Layer 8 of a small transformer language model trained on English Wikipedia (13 layers, counted from 0, width 128). Numbers have three digits each and are written without spaces.
A neuron adds its activation times its output weights to the MLP's output. To switch it off is to set its activation to zero at one token and run the rest of the model.
A neuron's activation on a vector x is squared ReLU(weights . x), where the dot is the dot product.

Input weights of the MLP neurons that the questions are about. A number n stands for (n - 500) times 0.00096.
n26: 500550483375530595496562470624517320324384601416410417376508205424699545601612496794444560737294381388365385579607388525368508667687521276431358592594697426282382367558677732615437565472652591574607319365411487733289368479631445354512403504623348699785423409572460076680267657556561473298726635391489534358496572695358518665352596361254560511239430576648701597407488317577587504353598
n59: 350561190410749554624415475343796749324427473473328559197429291664542341461609724466563376290626664464348422411469619439402454369409440480454538601219484619583412656446619399581457398428441731642612555443413411380484603621591655599300347235504298532633618473408549340708260429620479551323523488539543364562454459376605500558424289452684370496421504605623483594406402446356507297619620
n64: 574532309595646704286351500504419399460517384795438500457629347389496430357465465475390648589597533369484541386307558294306341560575557540471258352693667530554257556138694525541560420446544571831432512258312567455504545659552657601715940233480552574739420670403599199689378317723453480500682513419584333706504608487354409437623496235521553496761348525304330334666492492326387407451504
n79: 504547483185483508807417519472450438425434412734526417432416453677533314407639435443592476526103532457496576313404632537394422465655634514570680548602703442455705601408694612391823683590513483535388559461488587694236575387585824357301553576544534696361725604393536284565262730448355417624658742538489436521211468583342567647726413268318464496473252468513356431428666757585515609560684
n185: 325571378472673535402303506594545459342531254488579580633391540446568544370533484446443513391331503403566240397550525404511480536486446539579507530556364462653616531458532286313626606503493751642538655489572242389554378542482447398331556587577326354558479514529540320425579550423439470517436543680604425794341554479729385558608354307586373555539748615504665588452588365678395780614595
n252: 526685347392491415487446488504776629224348577713687616431620363713482328427448620701698269509369737550526500719436484464024615260429584585420447660623938451460513477374550652398523646394219754528522594566289566661402553613587656671504797417474459532473159603508386286700540403430471385464829766643735560568373635405609327617412481375420811471700554504394456561438596363362393691608402
n376: 340692463288496553504258318500674508422496529598496488586406399758423440467354715404311735641344508419453496563368426407439678407516611556702363781613526202416309579381711532457342599544487530578488586340469384707615496562643386754492461373540370483630415545323496030777666605484757644590777685384599475376361772644433504385357578397219595439427328432559487656525440603477523396575453

Output weights of the MLP neurons that the questions are about. A number n stands for (n - 500) times 0.00096.
n26: 407512441697425615679547558474507493395708432466423491538682628542272314557522487510684467369402415519461683599454253490637487497527355348637554637551414731753308549275477631637416589548500490491530483635509541546466630374443510493494511382196503566494318418586517453284474690591512689450374411445690468679285566596485462546647613494487305567400386408510536381351325554503528601455366
n59: 491531684640577340362460481503529602680490506581336574455367605383516435488448260517494438663664544427370520486510648408580401580398511584369640231736267350599216471276474467254523407550575181668599466618608500717493541440480490542687559506321456552601533490500670468542649535471302458464526490510481493503548466529533583406506513579513500421559472391627539483444383698549470457297288
n64: 655324522319569544349447510494530471568662633699581462588487431520398504474531471760550537611685617645441480448523385631487301391365493481490336309500660391376551526403559611614483545352607610301381027386522685504486513613611412447454677407616569567629561569417591366543481354340400362727563441336510633463556661630408446550404652429587522216577376590435543356323535484731521500474504
n79: 490716397588381405438200436616324489667601503500715418664483517604663239564379659675695330467348538507604410375457441438543275582517751513399521467411474470376620581597214638584646586555647471314564677568361545528544363455560418434576390539391441497539351470554610681421474587598301533410540572500342486521399412537460497490599321349590494520567722545425408432500651449473493551299678
n185: 541633404428565463400567456393419419620549500615512491517368612553623586647508409440390581530596503443389491417524407597321450380582709509397257698521451470588303415395503506666518468311668503536445503513483563487344359500738456417547325529540565659573500580347488474707664520556640391491524655529509658615409506461359696333618460401374660549597348428488530534549586480308659408468551
n252: 428516448343468534570402347672517515690439333481547436677443486411413475487497559578470470530517594775500584563487466381356395438462819426411555550386658564296494622285507547497545590705679467044473430428471410635603532514632582570457625432555350379269397643606503680543421461391540434298719294434303725509574656537609586634519406552503510227507577374441513741352632357422528435684489
n376: 440444441638547602384690494536475672459516368591588435557550484621572403533587524628624292472588539517515537655451618332689308471620371500448516325513455469573450576562626618400662476433562706235465636719544521447421524346632375254423500467598603578515421555520466625589556491564366451441416407708614285443232457500486329506440581265742500361519500679494562452417540407413487611391470

Each question names a token from some text and the token that comes next. It shows the vector x that enters the MLP there. A number n stands for (n - 500) times 0.013.

Then comes g, the gradient of the next token's log-probability with respect to the MLP's output, scaled to length 1. A neuron's effect is roughly proportional to its activation times (output weights . g). A number n stands for (n - 500) times 0.00075.

"even", then "ly"
x: 489533592480490610552507521420348574428622488451583373403552543577480439500408468611488479477401508521413491510507467510515460523488531470562449429661487473481656413524517548396591418431620674249549531501537538517526649588530598433472502515549462478363366513474344459468469558538479427585496593581378458565469498539553413498622419553466464339535500523547411680500473449564510574492494
g: 438422469430375508519558438316532637589572471527443451561500523572645231672489359523531363471634563327417568665472649551517417472464509389399291347360430400546667412619569688427556629439601385434334707594439537274647376612563498311447160681278470418456664556439616318497421557629366655509785519560402638394336316519493314591589562495559614702680480809432441507609619576361612457589465
Which neuron, switched off, lowers the next token's probability most? n79

".", then " Of"
x: 520483541702431515478448468488467517439655519420485491567493486482536552504544463579473559459493410569418535466526478566469392467549445592639544493645456521446434358543430470562559413450630378571461419484572527525516466568579549476582699424490468404455398534518386372496395584398535488535570499526417538448433505570492662494500551595523478207450462542461524579484513431457501498578537
g: 538575485439403484526409494538670343507246395514224229466451450374426366684455667534708534619473622599716440131571467452462690619494558617546645613450436468474392528616498784289552617269488488521515432440444423820417543482444516534657472351318539465417402442541415601549490602498504512582358386422603655436552563724693533575385323473465485560416707520541688436458633505408224680492397
Which neuron, switched off, lowers the next token's probability most? n26

" of", then " whom"
x: 538586634488504598513523450547538646465563519551410611405465456540594463470566497369542509568511405638529553484535522390506411437499424568638423479529452517466459469555484582532289383453622528458461387408446516463518513446591471581453552508571563476543435490551418375445574478469476543538510629476352464512429560515534497599451533525534457215435479479544550547425567560411463587517501
g: 612450425683742481435483326453473497507344734600525548338457609440355504633483543682548509402414517413512720295505592421471491383470631617354447541419513344458479537516235330527657789242477521754512510450471516650304501774630667587468494446521580347363601590398593522440595486484440560505438442414497441682472730359359585379517410292543365671680448361702592417290607538671244458520455
Which neuron, switched off, raises the next token's probability most? n376

" Latin", then " American"
x: 521592707441459605429513452413513516494521498449527547412482471489630529454568500472518459463547496508465575450513548631522460530566430528497518533631529449528559531475570607457389474410496422278458374470488620454571544633403515485471609562425421413407494456504546355518525550334395590553508605443360587414485512485497510452535491520450621306478365563527492548582534503451514655604502
g: 462505438541543490488558386458634527495446500389631555676476389563424402485355486484560515585562537289607441575383372669363409585736393667473413510559347530517614763520542407281491422291586749700594451523561387391630458365630620565370206389516378406444164621496514242611389621558542765346537525595373696574185628464485553459604502710555641537386632274523387492475600517382582445576600
Which neuron, switched off, lowers the next token's probability most? n79

" programs", then " received"
x: 651563572466575487413476540572489401485512615637454569475570506417541635452522458538530511611468456497482529347509579618542613475375487525555549517593398505398501447475498438447416579447628417347428422539583562600564422571600418506531586472485535540429574379540446494448367510486476520483609535431454517426487514513559503501433567461486498194494502532416559530451465407590430459560471
g: 678287453373656446409456405506369437750394490598515466468498578372321440617425458575412416432433528523606549473472636471472263642631659555452511477530315326630130591652408511479260404609456482415658538697611505605524474617634575421330280753713573541697572459760361546526489473595609581370333471496475577465724381378465709396443458415352592507390414389734363402437532629491590392654600
Which neuron, switched off, raises the next token's probability most? n26

" a", then " Hurricane"
x: 513505483477502459513499497426371443488573590551565528413547537571364551498437542681515459475567521536522502586509459639444495470481588556495445490543435541483437361393491462416386457475497514351429501551550460516487509533572542555500557597463684530446473609532441408657559487511535457537543466581424465511511406540496514538549414569417467158500412564474344553504557469571518646490494
g: 344509645497511684594280491407619421341367338527581433632512706505475409392519690534406455577657496504379604403552446525534411552583523247410505458605281736706663567528586417407462537627399570595478691674429652512456422426427382493566263318430475352590459470476403434545557340415680676393456357710406471504334622660640732721380717568493510395435553283453454553375496577374807506421273
Which neuron, switched off, lowers the next token's probability most? n252

" for", then " small"
x: 451565682424615538454451519540418538445610597519516462477547434538436460433584452522549485485487423551545546527541533460512419497450490623518477570470544568401428471610512413514413489464517488488556380416570575469505578499570511477612587523426631461514444505518400351568638555504441527482544539527351461564390549526446486459438515481485478143457508603484565577469441539496552529566412
g: 696526439534519456501637359398478678318490511488303565674701497603347496547433578558392493435404419596254278329352483566379529337409726489536551638532644635308581515173570354442573573612422597413480628487372568631551586432567580700564652396593468625415264452300557497434572272618468525458351521679551500658513581576584417545580345728397657400445524535526280553503522626148632621544377
Which neuron, switched off, raises the next token's probability most? n376

",", then " the"
x: 492524467531471465514474527477506585507519462532470558487502531487545737457578520569491607486446376539501462525556373598535396559584492514517475421533496590433548530559559494598570395414584468582594296488560487341614494584540478537511439507482537505535478449503407446447369609434496443555489525493348465424535448572581549483406560535399538183408529486471393600454490505501566507530521
g: 621544578408684550478505736554420416294602484635339548327739431377653444487523477322576626444480433712562468573545546516510379415672310442496595532671584423564466591537573762600390232447805514300416547319440586489514494464468292271742462348613721618733513393473605476419521580391496523304583468449349469501404393758597407671312535408470559450522572278426564539422469435391523515277584
Which neuron, switched off, lowers the next token's probability most? n26

" early", then " "
x: 411536598412579548443474483328392623569511527477519627465496383534638518508615533507574508488482458600507513561572477591368488523500307511343508495609491538519584520554534415498480516461534477414526481520523473495545560623431457456414539550474449532415433434596367356557548519478513560509563541536367468532521453505465442495464560539544417179456572577533463483513519443529592609520503
g: 572566517652325276453507351471435613590351602623722709769377473472300559550492592618252555393515605589557483425489386462446438561634637472462479741453493495545444378496415423612490255302732270410508187424615493447358476421660422704406506377399453342531502549770449517568458480553534484561563291331363577498720594518608672414616569644595432538378520623620496260503602346431657390557587
Which neuron, switched off, lowers the next token's probability most? n252